Layer 13 of a small transformer language model trained on English Wikipedia (25 layers, counted from 0, width 96).
A neuron's activation on a vector x is GELU(weights . x + bias), where the dot is the dot product.

Input weights of the MLP neurons that the questions are about. A number n stands for (n - 500) times 0.0012.
n4 (bias -0.197): 639 396 448 650 594 663 539 644 336 579 677 587 369 629 607 165 455 441 413 526 468 486 472 690 598 548 364 676 559 378 623 378 450 483 622 500 380 653 404 392 342 507 517 566 564 360 425 680 356 572 521 441 301 742 536 457 624 565 490 482 355 360 709 511 460 652 296 373 469 625 465 552 667 685 538 599 541 230 493 406 679 357 529 427 360 526 585 444 633 381 658 517 515 413 308 542
n35 (bias -0.150): 643 467 421 463 543 546 394 252 550 532 497 417 531 332 271 395 336 528 486 390 671 422 511 465 456 240 500 504 496 611 542 535 378 622 532 478 268 664 439 302 500 532 442 266 414 526 600 479 500 529 528 567 457 635 687 345 460 636 582 525 713 739 490 328 525 604 403 688 590 421 661 612 704 475 648 189 426 471 454 479 454 640 346 438 527 507 758 743 670 367 452 459 540 565 609 375
n83 (bias -0.146): 645 406 651 439 386 371 500 427 616 463 427 569 472 500 492 378 659 700 380 691 384 242 801 579 393 474 423 547 413 380 493 457 423 695 551 639 448 583 321 383 595 580 469 470 302 627 456 468 591 376 421 410 735 594 562 573 515 657 545 653 334 579 401 376 379 641 522 430 363 504 582 496 530 688 682 440 654 643 475 169 639 521 624 704 309 388 353 367 538 504 469 396 411 674 456 556
n145 (bias -0.133): 703 620 446 441 570 403 414 475 594 454 457 496 463 286 283 479 376 581 510 676 545 395 438 459 578 449 725 517 431 434 466 285 377 773 809 599 397 416 575 419 762 625 310 572 496 493 437 252 482 447 638 218 632 552 475 380 617 426 326 595 362 658 447 395 260 520 528 457 530 696 397 547 376 507 517 493 482 486 517 538 579 573 528 470 604 529 420 710 634 500 517 623 511 614 482 548
n154 (bias -0.148): 360 514 523 570 456 659 460 426 523 456 465 563 236 624 330 337 570 696 555 510 453 373 721 358 503 246 436 655 500 459 655 722 594 422 305 537 388 517 600 493 580 340 500 534 514 610 510 510 550 328 543 545 530 417 554 503 473 416 474 668 397 466 427 621 598 416 564 531 542 600 726 772 680 541 342 681 569 456 436 592 543 350 483 494 324 356 490 378 542 402 436 363 402 473 626 373
n160 (bias -0.030): 488 500 423 676 686 654 365 618 621 650 494 564 411 255 312 545 311 525 392 408 500 681 484 312 283 556 376 450 289 542 563 497 564 478 589 340 516 554 377 548 532 411 479 409 560 556 414 484 490 471 560 454 310 570 609 410 468 541 247 545 534 412 551 522 600 602 548 439 488 551 247 480 474 423 258 572 516 375 449 584 631 588 516 568 433 458 538 597 589 436 728 464 510 555 603 559
n185 (bias -0.149): 518 733 750 309 718 466 523 450 572 412 363 524 394 401 587 608 314 522 604 543 508 352 440 369 380 559 324 212 646 597 534 340 420 693 489 508 346 538 272 515 606 576 518 461 385 531 295 455 424 557 530 630 179 643 661 565 628 561 478 676 488 473 511 221 699 430 569 519 665 622 362 417 631 446 379 760 496 531 424 459 504 471 318 562 340 725 616 601 547 393 467 772 384 427 558 485
n190 (bias -0.114): 341 343 475 574 523 471 344 620 397 591 752 571 503 368 547 356 625 571 365 543 561 355 583 430 480 520 435 436 574 390 382 554 594 538 455 422 697 458 555 513 545 599 466 540 574 719 426 334 361 487 423 657 366 519 487 458 454 552 404 610 569 447 619 516 575 612 500 412 587 326 367 567 759 559 618 586 447 341 555 326 617 522 671 366 497 533 682 440 724 493 614 537 435 657 412 691
n207 (bias -0.154): 521 480 546 341 612 359 726 337 567 535 669 483 751 522 530 545 397 366 478 467 693 519 594 387 384 678 567 625 444 500 850 509 319 568 529 535 523 607 527 545 484 658 536 321 633 399 341 503 440 484 478 444 598 462 439 487 345 583 585 698 601 611 488 666 369 371 433 542 583 465 323 437 413 622 497 484 487 455 541 370 353 500 402 506 445 519 491 456 493 410 327 591 513 400 461 404
n219 (bias -0.210): 685 621 591 480 708 719 396 496 691 481 425 631 507 444 535 458 508 663 522 284 361 537 296 589 355 461 575 485 208 496 652 427 628 408 602 451 492 459 677 621 260 410 546 685 382 427 519 515 180 723 638 578 608 474 473 617 408 26 514 602 360 307 504 541 481 442 410 561 442 432 563 480 806 504 522 584 508 515 515 518 611 650 500 616 461 677 355 533 345 360 453 418 420 492 519 409
n248 (bias -0.071): 551 476 399 492 465 829 435 321 682 500 728 557 489 287 612 571 625 560 557 639 353 392 443 508 528 448 557 553 536 463 550 515 353 232 426 204 614 492 471 500 403 542 537 718 601 432 183 527 356 430 466 364 546 623 375 812 323 705 552 554 484 568 591 636 141 564 333 382 619 256 451 661 646 516 437 575 416 360 720 625 390 456 512 702 541 445 615 428 528 410 559 489 480 563 351 628
n275 (bias -0.092): 531 427 555 574 563 696 435 462 552 658 472 592 408 563 452 522 616 463 463 466 641 381 637 513 425 537 394 634 568 379 468 375 565 465 557 410 453 430 535 459 527 516 668 461 324 698 348 385 459 391 505 579 503 573 516 473 481 571 510 639 500 640 454 566 423 616 666 428 437 340 439 384 447 618 461 394 435 432 503 455 564 484 546 308 586 425 449 441 565 514 302 609 580 395 574 418
n277 (bias -0.138): 363 483 534 708 396 424 351 316 433 452 543 463 457 481 377 510 393 472 456 513 529 532 633 430 330 757 564 427 353 363 661 481 439 431 526 604 298 484 576 351 542 609 497 697 480 619 590 624 680 519 522 321 589 599 536 558 559 516 602 464 582 483 442 468 412 668 320 350 432 426 544 597 660 562 710 470 281 529 812 594 566 567 413 475 356 559 494 516 547 581 494 365 503 592 366 419
n298 (bias -0.168): 561 455 656 514 544 437 537 612 429 527 513 532 377 672 723 589 567 542 411 500 389 308 503 341 644 532 674 563 573 436 676 589 510 750 399 554 356 336 514 422 578 523 429 424 496 420 507 759 392 541 447 692 540 497 388 395 634 186 548 402 493 500 567 507 571 318 662 401 311 695 490 447 490 602 581 273 611 283 577 572 391 471 379 536 378 466 370 649 462 619 494 596 562 394 408 516
n335 (bias -0.213): 555 521 616 601 330 571 337 310 462 638 497 569 725 435 578 486 522 437 450 479 445 586 507 358 553 579 536 727 753 451 439 208 503 329 497 323 486 644 342 510 448 521 578 535 554 602 304 476 435 545 619 432 503 377 191 455 469 693 566 569 456 726 568 438 396 410 290 622 686 431 490 414 510 674 381 655 394 445 352 429 446 562 596 453 523 602 690 507 472 528 434 487 570 752 472 563

Each question shows a token from some text and the vector x that enters the MLP there. A number n stands for (n - 500) times 0.012.

"un": 430 450 512 490 665 505 443 401 478 464 656 547 528 469 488 554 595 428 625 382 572 491 518 459 490 530 581 376 610 543 447 484 559 437 439 687 271 421 318 390 378 398 380 491 466 459 491 384 714 545 657 368 570 377 619 579 365 477 640 406 437 433 686 667 474 535 537 522 246 498 496 455 473 457 500 552 595 504 438 597 412 606 542 462 592 345 596 643 331 574 606 336 600 362 652 591
The neuron with the highest activation: n277

"for ": 456 315 417 579 632 569 496 418 614 463 562 507 518 510 457 404 489 417 509 372 600 485 587 563 384 310 572 420 491 511 556 472 568 444 361 624 563 563 419 471 418 510 432 542 404 347 435 406 841 526 426 355 438 465 647 554 481 408 542 428 464 361 672 733 541 473 576 497 534 435 657 342 544 384 426 599 599 515 565 547 415 375 592 511 667 367 589 540 436 576 536 474 510 459 529 588
The neuron with the highest activation: n154

"f": 419 482 405 503 670 519 392 484 451 395 575 485 511 390 506 407 583 292 737 428 674 540 592 452 371 465 571 388 478 521 270 477 683 454 503 608 434 452 402 404 579 360 300 661 561 438 298 433 657 609 500 512 545 376 717 443 456 664 632 356 516 438 470 595 642 467 527 487 398 458 630 432 605 503 564 470 524 526 486 600 407 451 707 451 568 407 575 631 340 441 508 526 573 420 524 482
The most active neuron and its activation: n35, at about 0.99

"n": 494 347 497 632 747 409 516 522 403 340 505 426 627 275 558 464 513 366 656 461 572 706 574 546 455 419 519 588 521 437 408 449 596 420 430 573 378 410 373 534 415 464 398 419 602 521 368 446 558 631 597 386 506 489 443 479 396 547 749 358 374 358 578 599 652 444 548 431 431 489 536 396 493 531 640 517 481 509 659 564 457 460 553 471 684 420 608 747 338 490 475 410 516 483 502 571
The neuron with the highest activation: n335

"el": 473 413 531 504 684 491 558 428 576 378 527 404 546 347 666 535 479 372 708 373 358 420 576 546 403 524 560 424 438 455 415 384 702 468 512 603 476 404 345 541 456 431 527 461 647 557 498 498 574 519 385 547 613 318 552 532 460 515 579 421 605 433 617 501 678 458 605 414 319 533 777 405 565 441 460 635 608 461 615 425 541 557 563 538 526 378 489 442 383 493 625 256 717 329 442 476
The most active neuron and its activation: n219, at about 1.3

"and ": 461 298 435 597 689 438 553 512 335 541 569 429 616 455 465 294 491 369 524 389 587 514 561 543 489 341 625 461 592 373 487 530 556 474 431 577 516 485 383 471 485 619 459 646 432 514 411 436 779 424 440 439 509 602 534 514 523 457 603 425 413 485 650 522 571 651 627 574 408 359 489 321 485 527 451 636 591 605 541 500 432 336 590 440 564 322 531 549 279 478 639 420 599 468 513 607
The most active neuron and its activation: n4, at about 1.1

"pl": 474 432 523 448 742 514 485 454 552 309 564 390 527 405 607 466 497 319 660 334 482 586 597 476 314 508 514 395 570 501 385 491 543 537 319 585 397 460 386 423 305 371 412 540 561 548 348 473 608 564 515 452 565 416 703 394 357 625 508 474 497 461 451 598 646 481 654 467 336 494 555 429 456 341 560 634 537 602 503 535 501 564 554 516 577 465 776 698 376 527 544 584 730 386 517 436
The most active neuron and its activation: n185, at about 2.2

"a ": 384 414 536 654 626 345 555 523 679 399 466 397 704 326 555 328 589 474 530 454 554 411 500 489 445 305 599 407 534 427 493 497 517 319 399 723 604 436 448 370 411 538 378 478 571 545 368 407 647 514 514 450 534 488 446 468 507 491 543 347 501 506 852 530 687 444 658 495 420 546 651 371 513 577 507 460 575 462 566 511 424 457 525 515 602 398 571 425 488 501 581 527 609 310 648 512
The most active neuron and its activation: n298, at about 0.6

"re": 454 499 344 605 497 585 526 554 567 551 445 298 398 497 519 543 431 513 588 551 322 530 635 465 324 546 480 386 473 470 486 486 666 427 439 683 462 432 445 556 471 448 305 417 395 280 493 354 625 630 614 337 507 426 416 454 579 424 512 460 507 563 557 508 834 511 709 392 353 593 537 505 381 396 551 545 612 570 612 665 503 440 617 522 794 382 489 473 279 583 523 439 623 580 540 458
The most active neuron and its activation: n160, at about 1.4

"p": 579 472 509 589 666 561 492 512 578 441 520 384 429 522 422 426 571 281 676 514 611 529 673 488 464 401 498 319 602 534 299 580 665 377 539 610 428 399 462 389 341 330 416 503 549 380 351 487 721 545 572 423 549 328 677 472 404 614 709 333 454 543 570 545 622 395 540 479 355 527 585 419 554 428 583 476 526 627 496 609 388 462 633 499 484 429 593 533 384 381 581 547 447 349 511 442
The neuron with the highest activation: n154

"ol": 519 419 376 604 617 530 649 492 260 461 539 421 585 369 419 459 506 526 734 481 442 602 732 361 444 472 680 434 454 582 313 458 545 545 475 687 399 557 338 486 518 357 507 545 440 638 432 394 477 521 616 487 481 291 612 498 365 530 626 343 410 430 507 636 657 493 487 464 418 615 637 494 366 406 448 566 635 492 515 668 417 385 477 573 698 562 515 474 448 540 599 370 465 585 446 371
The most active neuron and its activation: n154, at about 1.4

"l": 446 436 502 473 632 595 594 485 572 598 556 496 608 340 380 427 440 342 685 383 508 484 502 639 386 555 595 537 572 439 502 447 625 589 364 616 526 405 440 521 436 513 425 409 585 335 386 400 439 326 536 398 478 551 451 528 591 686 556 464 673 407 525 535 671 371 431 508 337 516 626 296 536 463 508 593 587 560 662 445 531 373 650 495 639 419 646 400 157 499 553 493 707 571 571 403
The neuron with the highest activation: n207

"ar": 453 641 403 572 570 521 492 587 454 396 557 419 609 328 498 501 526 330 604 547 420 446 621 604 449 494 526 606 481 523 399 559 640 548 450 559 406 372 344 561 459 464 360 445 614 473 580 434 496 410 576 272 482 517 610 526 511 484 440 512 362 343 610 651 601 277 556 597 431 665 567 382 503 300 530 504 570 654 616 560 469 382 580 548 808 358 446 395 215 664 544 429 722 505 588 438
The neuron with the highest activation: n145

", ": 468 412 436 716 662 386 464 418 531 577 579 455 606 451 524 418 644 440 634 351 638 393 647 553 582 337 480 383 450 499 423 478 590 520 355 524 547 463 486 480 371 600 439 501 462 364 379 450 716 415 472 426 434 437 403 568 546 569 613 351 422 428 587 585 552 599 697 627 446 485 519 422 589 281 474 596 651 512 584 474 378 401 552 550 575 300 491 598 290 491 512 511 479 513 577 525
The two highest activations, in order: n248, n154

"es ": 478 501 487 565 565 514 609 425 473 370 634 382 590 388 444 418 605 364 610 357 477 405 662 476 487 473 447 475 674 476 413 348 517 544 477 646 525 375 510 487 305 575 497 570 426 409 381 278 782 493 468 531 491 434 419 561 608 464 567 308 600 484 571 566 606 490 603 446 405 513 592 359 530 539 380 404 613 544 589 452 493 474 669 470 584 351 627 482 292 542 528 526 604 535 524 654
The three highest activations, in order: n275, n190, n335

"or": 631 499 496 540 553 493 545 557 471 357 553 447 552 541 548 436 531 359 729 529 481 547 302 393 451 471 483 405 447 578 351 379 597 541 390 536 594 541 489 312 359 428 342 440 646 307 514 369 537 517 486 337 560 437 494 404 338 569 613 410 559 472 676 600 543 407 584 578 353 478 718 406 621 507 397 591 559 625 696 387 481 562 678 417 705 509 395 686 368 495 507 341 726 501 524 512
The neuron with the highest activation: n219

"R": 487 426 528 496 451 575 507 526 370 533 517 412 519 390 413 402 453 386 495 479 525 594 636 572 529 485 405 339 458 449 422 334 530 535 515 658 385 345 412 490 394 437 430 604 621 523 467 336 533 535 651 367 494 413 544 501 399 431 506 505 617 406 679 602 784 312 659 581 447 583 683 378 480 489 533 589 761 626 596 465 564 351 546 563 673 380 637 495 142 381 602 569 636 399 502 546
The neuron with the highest activation: n160

"0": 418 444 486 732 580 633 573 514 507 481 531 510 510 453 403 456 525 410 588 353 500 527 369 406 500 662 570 280 652 585 441 362 696 494 523 693 568 364 420 502 457 516 427 375 334 328 512 356 574 368 515 394 383 465 513 528 478 552 636 387 520 552 674 507 621 431 513 519 414 610 680 341 556 450 568 383 703 678 606 398 417 494 492 447 803 539 430 528 301 538 405 543 599 447 494 531
The neuron with the highest activation: n275

"s": 574 350 482 579 669 490 625 483 372 379 576 457 557 383 605 265 563 432 570 423 616 538 567 560 551 551 515 342 537 469 508 380 662 409 495 612 474 489 414 321 373 488 313 480 547 356 352 614 708 604 415 330 502 415 613 490 476 591 713 344 453 466 538 561 556 547 486 546 393 598 564 453 498 555 429 590 464 548 588 553 410 363 536 387 624 375 567 660 350 494 537 435 605 380 657 494
The neuron with the highest activation: n4